Layer 2 of a small transformer language model trained on English Wikipedia (15 layers, counted from 0, width 96). Numbers have three digits each and are written without spaces.
Take only the direct path to the model's output, skipping the later layers: a vector added to the residual stream pushes a token's score in proportion to its dot product with that token's output vector.

Output vectors of the tokens that the questions are about. A number n stands for (n - 500) times 0.0036.
"-": 471500495568547408525358516587426503472523571597588641536558460497402441671363471600549500761454646435482597596555592503365497488408585510664444521419662549527554674403489337447508557273572433626416661441373510574591506472577570737350433418486584433524372295308518496636542382490427448393
" with": 486372579504576531632482481493447429353459477535412363547551333625566594508563603654497549639543456609432472490541522495330542355381454419573494576694464549482603502552510333635622507637495579466375525552458545460528453519549508475773517427452424555427560556275505497446269461491500500421
"rang": 460410412653455582733490427584717528563241698559394537462624664602455662512306632565338387433449305572465482645524600404446526171517385415599486397465513315805685148441603432433510590638710566350439393598525433476319651031447491420504538183526321461187591472425493510528337610570520483637
"erate": 547582544387530788619284394582422295569293494722572267892647344489745570500299629449572513576603425442433531469590508526541407460546621500552473341644546662559461474524282641600380733364737264496417727527548684439358508239699407553803583022453386293482550586574450508621330700156441476486
"day": 414357283293625724863395323554751491716623487418801335750354671434605750481318712495454531428441337476338516496530429760404411333606745517352570679485507480541215511381519472595725507324898386500629549447470605417581528269385494761476447166607500397514585470566472493545530555639602781599
"ash": 581546610527372408663438418484357483577187580557433360433458387547534620581393560358730405494680446470504650451398587461453557372518522445476264593460458452661500470420370452472545614715697363676655330638563563489376587206497361506484400093414583518453666483619403508570548657355423700489
" leaders": 523480515492467571901327424389484503588561557580596385317545497615573539460411500447321172341568409453496575506398671506476248353476500376509366523552592519595658470381581636306596400412821540452585421659628783430531545454451464482778412288582571457611640493522328504506588432308460613531
"ș": 650626572533403703612593439389455546503388534661602646403603686536571745428601522219407422399516437630508479697470504365578412177476512482388438466433361552849628563408447525662477342453622373530531353595575738473375440109599429430354647115599779314362472621483572508677540619436640666641
"General": 331453549506416653672339458404586392521701523456493548554413307399503670215360728335478227321594531682424304384540482378493519331604488338414503534470695469500775666532593612639374372420652534439528620472557565365337667201551460503664369159372598405506522283421342511413467482192528600516
"uge": 661526436426452671562304371469662745353598585844576260648315394406551733523516576321489312601497606599418610311493576493410627167414447534524530522510262507636651462460343737444602439503722459496518723641552654548481467150480480603504538150602734399592545605652575505331531673443432538384
"s": 430496503443733606210287372577456534530462582531783531613559374354681299578601443491334407343355319620550582453595801644513359318587465545592505556603512517468392714475661497453411473569471500534555238618354363715654444492243581633590400180508432483439500428582729497527493469508478351384
"side": 324399569470627495597187317452548465388465511573310623594590366591596609349637518437358609666445566570610445456533489365285231084564678241507540631631497531540506367564301594442530413733702490542625503690488520570432418210302523594478410312352217466551531295479481505564503549352632550478
"hl": 605587591629400491776476503458616531721591523563216342717623582487497646528554509366585737406558584506656740500441563530406525304648453470497476534393469566672668460584454624537414533623773607417552660642521375238447468228592376440745553169726370453388622402874553503700473562496514637418
"ares": 564573656330383883675236490650427357564507464594340420496613705486464450518601449362611450306434603378536467428342504661559342141439349536510286464379287481530570493785644411432683338624799439649677323440510569484500617201598434564766475062627693371473507573401537515408493725394398509567
"Scientific": 574512439457415775797349436457504360534605560333589579382529086417428703420419775461323298567715542620388622436817459438392531306340535392362444476729517593305497566196376383638416579467603470160512610573424732538492629105521553448476419173409568425543535274595726511511592588297421560413
"ution": 662564255443319903574441596550443475430554484517543452700474561522664823457307621170500251437615538413295523256496504722572270259519277365358601479363538523784621570410277762627573546456803370534439467495536522479500614283433453322757618124432493593401458542527552512330272544504457440503
"style": 377440593248386597681521419606440441560713525705690313567507500460524656254622534500422453690496469547281508402595386355338229229433639477373426339589201496531476478718566572455449405511818500282504467589609522445500637246500553784709489046455403429312698349485632501485614646526409981521
" majority": 666524541649579605883377473558373548449532445476565390486645468530531631285564603316413513537601547632397410380580612412634463382638616572528484416433565415500602447583422555165514500528778421551477405580510592406443714514382443483627598319645282526659606634402492503579511507510486521611
"rou": 481573633739592594356302480348556535475461439506507713575578399301651572506574687418458310695549420399479462559302553447619423043729608280590418570480425606418551355457470544476298394524668445299500558563610656492504576197383385565789524136312454552321244515514571509588602361508531728641
"ured": 578480562714322705591219603527352658476426503693547575686264481634428819345338534396731565451460347383350741508606561675529588141590395439361360472511562422692624688492713486662695712544804634412639352395530698273529610245649472645610596132450453440475552534523738507489518647310421362566
" dates": 526533494403623699809361618549692581525390419483384308445527566368469470239244480430357307429494578283488418684409642551416425293549482453494680557586401699614531357506527569335467522531685374420443371530431660401510370422623365568615534220481437621627538462525590508429488597507644611347
"ti": 342487491560343442433482569322414503560462421398598742473449546576695525570523429287570535609383325408595710405506460642556321475660500492473471671602522387717377464456452382527458554539714418507391686585435638528275366370569470340558446129522471664621449353528415500560485715539522717483
"like": 364318692622522475713404219415511294334504447517465435683551365532493907427521806578488411529493431596380658485677524414553248093555539400536324320694466481535510315442591606496667487402744372301359464438624633403392465211326534610655551138428443341440775359278686498526587539548389623445
" details": 447533630441466748687328497650481475629578471447474584646383487618660526288394597335228489550503474508539235487384497555370541422444434483665597607596537652534517423605423673265561528531620466391635219544494688443482585437556463413724534309462527804631477440379468508401491590463497488378
"sy": 537519558398485434319404514503497472530519571528462440569583361666544551540599629456213664636421472508402636619533652636518681122642394535423505609389326566763386405478592469454515626437616626388494557636406388490408456202289477584797371099489349612552472279411455505512512674493409593534
"oti": 707399493314437652612398430446456657367395370462584508614424359367559561639503627273615349561600347593412624503428548556844456402547551406608380503593411639456537258500553634402397726400701443511264437670628722500557539288608452310706533134590581439487472519339484504423417681345574653538
"ict": 531242357586482627664580482444421336600396494438496374563431719325544629494291466485594581411375514510222432388612719312557538346541457470706459244416541642800428657454511572311616624500547364471409383490516651373367597154294317750566588126563432582697334446636154508474441674526590391545
"qu": 430522489453430359500491592466542433516546512643454597491793542560354562578259519438328442715585459608526533589612597336398464322779621391509573508553497534658715642540459533544509320393676567609464506475524627527444546255481483418398526164460463586478398599497668506453657585514548562662
" chronology": 336377721492525779622279597602871539664341346480306366386257552340745387395336605315252515547639741534473474556604481384430258447335550462599406570441558487545508442451513696504730718554727492338723273464515693529505629275464376226500689173334390458758749381452480514437445517360334908464
" was": 438506424542510568592425433620569488645560469532592454598546309535533598470522372552466257690485628442601641605577614497598529424523390460426595421611428438500454410454600368510541585526578458456540430441424594506447467559621437567513492362465555492624541729356741498523338462454343545459

Output weights of attention head 0. The head adds the sum of these rows, row i times number i of z. A number n stands for (n - 500) times 0.0053.
o0: 481392707463655454506677723722409629391470665667464382468436947396689468657623481494498289633298688547490567466543349381611616512413827312392575380380630585585466572414554414447692506327467513537556336697460362530588416585481604444633406508558446423555590611522712306366228517604433503684
o1: 494371459363451409591510465319469526646596435358518563564595504417363550464688660430620455550486483346424498331496493369489531463448519550397381509646642713362180491307528721578420501536438578542531548500521470252491499572402549272454467510471225543606276396414183856536430494399662418517
o2: 479432142696517654396473486556391141718471531454572691549454599791519553723304384631577511615462495240445286456602325491375436656443753457436400468525524775338273421259446294524509518481499294386466245445512443306428479392544433380320415496337475441428598454522422833306413630362822672656
o3: 526384310533389598563475551438622437363472540487421430414323365500438575421378577655564333698464636371632511507598720403377400501523271624414526329502626529658609451440459494475519451569332586704311585597494285608627597344602576501795493562463373620380467286578427387702343310335340555378
o4: 481453460573371390619330534522345535558516544427681415555632536627431623266546275228452509520586485561454660658671580511510425412248509387694506628638453628398652547526484543559524446557445591405402546331318679271448737513517530729624559650577569496702506434440243543458663480491677652603
o5: 402517488716626499295626495557480535294466480518507619611369500475714445536539363621448542449495598279544630274476531511447474608666525517398529419440422456508645435252437367579578439551578478487745434331568602657388657747717558554669534621422562588426523463526467492515560498454614534470
o6: 429501499497689702473454390564450589519737640187541326745649358286414565410321333567552604555622585213723408455344556479611626724509349544472602488301539465352344507463445678519522648377523423471485566513734470520330415325563432330529685438697400552375458736542717955424529506666267301368
o7: 703473678549564460522382428446365776333392670487611341442538181434500520635225706531422475475491569594402456533576541224436459542709625650338612233431599662544579508568450689385463533319490662574489553347663554414597425547483327573606452778515562537483587459444505685396452497362272456393
o8: 511435462531415341445488461466622615371562408598501708557527395498724477359607409518353493415382555651628503508632506502686594524534604544524647464778531483494438390695462430686380354588446471401514594506357481385473513531301594580490422424475444533710502464416418596474556285520609568472
o9: 300684268708450373650518463565524336467366448735467396547430556276553404495632459650586632813359544482516453462536762525535669765750534417495645510610619672412492526414508422591636514393373733390583429674548722724549482495359555373572579724464501437577385537334550369266231709608518487500
o10: 756520432443449618336436297434722519560398478309635408421634263544458644678485574406652443470381266562635666379434458517298376185767410147436602385557482423652445324391553450379523643477621311480512638500495309427311497196287729515612640308618534578497415472369445594492560449503379522503
o11: 446388598543391402439493503413285401388516571658597542453588458551557786579515702495524544590319257657457421394555450404625495244405536372311320478575230266661656533691415460551471300502687639488430599617535433507488282579306444386698489620582307668657376486664191441510596403323497437657
o12: 675415603579338173601549652247637470541453315702543603403483646550540784327633674654395421575810656409392620670617566400398483537633440398585746417713411647413395431402296598532400616372577339605385383547472851509315609684394421475368447604580633345621546381636441598449615258562381613492
o13: 505537402442602510645273797361637521543552322435382622557306623510500373544360450778683527363475691436423517548665549591605698469394662366640717511492559354521423533421446396655611861504356606627523563441395601513493411561494511626355468387440533351476377558377413370560354717626459606555
o14: 558483589473574537520461589506452565386369547443557654364540408533369425099525600452649471565446425491545584449677476635658540708467550521392474547243385512479397468477613300348500479426504344539388378551391329393429470254590514767378641354453684397580571642552534612661415562596498424445
o15: 336603611442387380428455353680644603491520324552534527565644569469310231469604398456484537508583667605419446754340576350443477370430570479474494348355472762651514503366420261379352510470303606553337540625378710526721460636470549544642610543400497642608449453405363486568645329346437332352
o16: 466536583415368611396588385543327579625539620452693472553327416475469467339515521414433408449581362480670307766515495384774690440627536567614567692548439394479568458540388587850652361526356772451461342345595505606465734659515443553430597592652558442577500638296427432570379434610432394577
o17: 665328419576410447601526506364624665448280498489226761476511531723220525725470619639200641612459605390665551301470567421373421643493365365192429307300488394676453582343446431658492449715391407628492650606561469393450572482340352412576696370549383743504571574402434824393494396460663440532
o18: 593536239512337459533572408559288386586488518556437441429530611718435379468467657639478628217440340327631532428553566647344411681375271450470456393444572247623593736473531618592379475623568628436634489698569411544568565476309666551436448529484439459562623402457457577556522506611619319521
o19: 535412391436665593568357493582677595439273568577478251432442454593366527335472503548299502593664492257381520680481573576364491609445627522532677505449679496542473335691613491556482586535376524535666192690454687622430486512690646456612321684530672537585487497424384589435605400624655481553
o20: 411389538569503612826650614503426391465620548538489248558350608613644514657566411327507385306696582410343461418530532478441418275391347600525406346767472364546512260485589701519478558451618440415340497382494417576431519400500304535430421521409578356591583446372782246502519536454332467249
o21: 294393312527454644583546328550527563394517580522150632704421650543401541590309383541506706574436646639311567549422554434504506655717689481373346546477527320718423527531491481457677528582408499416760344350727499557650226612596345549336519547524160667455513448593441486617545637566485508469
o22: 405409585554548571505562666652490454670722555651407601322397536360500483460506491688320493759205575305461360726578645392548549448340523537579359421462492315533540581513526388529534454425380357502648482505437495487686488655342308493532377322630602721599474647351620740558521551541546466566
o23: 265307396596486702405481554718578351427562304458515698587500467323576507466253421659577746650283435433415555735432496401472643573552388181617416226499592421473625427433448567552268343314462260435675544351424597602745440593467434357512447526534481544496481589451389300405443530527421474603
o24: 560254670405510534708692432554642391555369451479474237421539609411372692558521650211532218587483550561275376558377513304400549602384395533688325370463497312502426416598390553428518424643544408462570352522362483440476540207461391476532477816546662362528384366439405622552236526500497641360
o25: 520610599694579469464604486555251442679392354384482868493475473356508530478519357590522742408448529541470628541559483268303388519524668479512272622469299698413555822418515583085599418444371535581446347496671522356402489416483492423547478384196307498684435373496414770584461659649528515449
o26: 368576456670512643656488547486722513251591479661393375721316593484677706632419216613290415468590621466525770554349658459684392523381373580484628572365396573642378751422391367685585602386512700232380613545636465332559532563460544552375483450681546422462561523544687736555532439453425492578
o27: 424263444685287328332464544675465573634331521653395504496568767615469535381671550489599629207585474568391515532289708552587519504377519647419455728461599546369372484641557473516496465382480649486632544575404428445561573544543492387309359386541469453412403294545388545502602446430524440546
o28: 396566568427487560470560498491420431505522537428406667231333320603429381629472466523419591612529505518504549774520358519215275306467592487755436486554637524505577559684427400485490375657311616484508519292389309622740599663572676414473438521379576633871690253576313023359524337416622544301
o29: 580608528710343254489659264555661815491289689655394649396673383627359524285661392511426409724397758485581681599553688309464361207690497490681568513511579456600728420354412468542420532454376583747395440407469452715618331677497599218357484533474848584596653409634478608728354360704296538384
o30: 428567406586320371367573630554263697410456519456404724388402654322590256418550474457696640456396289388372471451534511498510489584220740291713435539412746566370285593421438683536692715332486343533509238536432415580364394465386553365335454355429472253549352380568343861277577698537465598552
o31: 458348467500690505427620655468468666599448475358522594807506648475557245521399519630524675477310675455567421360582274484309716659399372712456521696158271556499263522441462363490543586512254463314428538261406254562414392497448613573436667383437429671475483406234443474474435612613564699393

Each question shows a token from some text and the vector z that the head gathered there. A number n stands for (n - 500) times 0.0036.

"ips": 545416540532452521463517482475508481564544470519578427512482540480484490444473514427513534477478
Which of these tokens does it push down most? "ict"

")": 558547494450449486554482498511505481515460392530520488555479464487529475408560517594562550500493
Which of these tokens does it push up most? "s"

" October": 573552555439532462596492475558446431479573450418515351389473514526436500497484571518425353600496
Which three tokens does it push up most, strongest first? "day", "erate", "oti"

" J": 496455476463508520439513499427529541486450483455485466493524489525472501478533472522576528521482
Which of these tokens does it push up most? "side"

"\n": 531523478454463515517487499503495502504456416496544492570455496494472478398548517592557515506498
Which of these tokens does it push down most? " dates"

"ee": 520516513539514508475504521505430517475486492500587457463464488493464460472524448473522489440546
Which of these tokens does it push up most? " with"

"s": 510503520484471519469480495474535503579479462514443501504415569449470446471510529465528486443457
Which two tokens does it push up most, strongest first? "like", "Scientific"

" British": 570446447478488432515462510532532477561481447508510383494522567457414484522484535463492501484410
Which of these tokens does it push up most? "uge"

"\"": 556488458572494539497435540537489562471494462487455433483540460514479611381557508514595476547526
Which of these tokens does it push down most? "ș"

"~": 562489441539492558483464575543474602467493432480428414418537461569477637394556521529591411560582
Which of these tokens does it push down most? "ș"

",": 500477457508444575469574533493560498503499504494508439537369622453446537482475530507502483422532
Which two tokens does it push up most, strongest first? "like", "uge"

" Secret": 492475540539496516492478506500535514495514502468460461484498464519462544431515505529520546520503
Which of these tokens does it push up most? "ti"

"G": 508446482464502528448525510452513537521435458476482483464513462537483514483550488502571559516491
Which two tokens does it push up most, strongest first? "side", "qu"

"p": 519517507546510510469508523506433514479479486513589456457458493490461465477528442471526496428559
Which of these tokens does it push up most? " with"

"\n\n": 524390416596460499419483450537497526475474496502542464520512595489498543541422456538526566500489
Which of these tokens does it push up most? "rang"

" Carol": 479459533503473510503468496486519437517501502527496496516450521471497540497483554461516515481507
Which of these tokens does it push down most? " majority"

"-": 538388511477551533424525474466385580567434541447512502458460449552464460503577351479391576487437
Which of these tokens does it push up most? "ș"

" Sam": 503489480563438577485516527509508486536540499495555501549444541481476543435462534473521502480511
Which of these tokens does it push up most? " was"

" 4": 528444483549491507484535465451539433521513526454464351500461556497433436458558536478505507441502
Which of these tokens does it push down most? "ict"

" But": 541531586529510570506349519543469533475534387527407472425518478558483595416567495560567437556610
Which of these tokens does it push down most? "uge"

"y": 559511559516519570472468506543510544484502388534451471402458515514454538476584478512555468543609
Which of these tokens does it push up most? "ti"

" and": 492483436509510519574482443305418479585449410447408529580281659525402375430543553432610449503575
Which of these tokens does it push up most? "hl"

"est": 505480531451464501461511491508608500537501449423502459541518557467378449465419468513474506442450
Which of these tokens does it push down most? "-"

" 12": 454472505418485486484500477505522488439464520483482320524461492553439477430616493551510476580475
Which of these tokens does it push up most? "s"

" 3": 520421505471506528435529478450467500508464549467481396475471515531462420489588444462476511451472
Which of these tokens does it push up most? "style"

" 1910": 669521529400534420495524493520510538498491439456565224290499547439419401551516486477436448512366
Which of these tokens does it push up most? "oti"

"39": 503519543310461270489517546627438525457493497512684392558450359548620618366597461560615620709427
Which of these tokens does it push down most? "ution"

" bank": 532473536493457489490512467546486481486471512492502422457480533488487529502453507514494515535447
Which of these tokens does it push down most? "sy"

"ay": 505523460547531576416500467435591520520590514470416459591525491493450472451556510580433504453470
Which of these tokens does it push up most? "ured"

"mer": 496436509462527538439525499458446536510448539483490453463472454533480466487568414471475529495484
Which of these tokens does it push down most? "ution"

"|": 539422496472527513423571487473364557543421549477498496430458446560489438523618363441409576485452
Which of these tokens does it push down most? "day"

":": 567475473520482513474476523508521552482487440453469391477534510516458516417549523539567455516502
Which of these tokens does it push up most? "s"

"li": 504488536408409552423524503468591515559470500538456494517391566420488453482492484478502505374485
Which of these tokens does it push up most? "like"

"4": 500418442556540514412510498586520587563520339558536329455468554447474587430499529491534514474497
Which of these tokens does it push down most? "ash"

" as": 479501506505456495474474515514511472518510508503514472498469523467489522513482524476542493455503
Which two tokens does it push up most, strongest first? "Scientific", " was"

"uri": 592474502490556489490448570484436442537509460580466439509605641506495542677422509477553462430580
Which of these tokens does it push up most? " chronology"

"o": 449431443475483504416469553445585506549467413579447407462543502428431528521524474459633583479459
Which of these tokens does it push up most? "side"

" |": 533438518469488490439501510498512531488466440455514398512479502523457518406560502545549528537485
Which of these tokens does it push up most? "s"

" Name": 600385394541467571426462414536429554416537561458545523527558460467470503525387438499500633532480
Which of these tokens does it push up most? "rang"

" Ge": 475480446453481521456496538473536523536451402507511458465516459438454488510535473514539525484473
Which of these tokens does it push up most? "rou"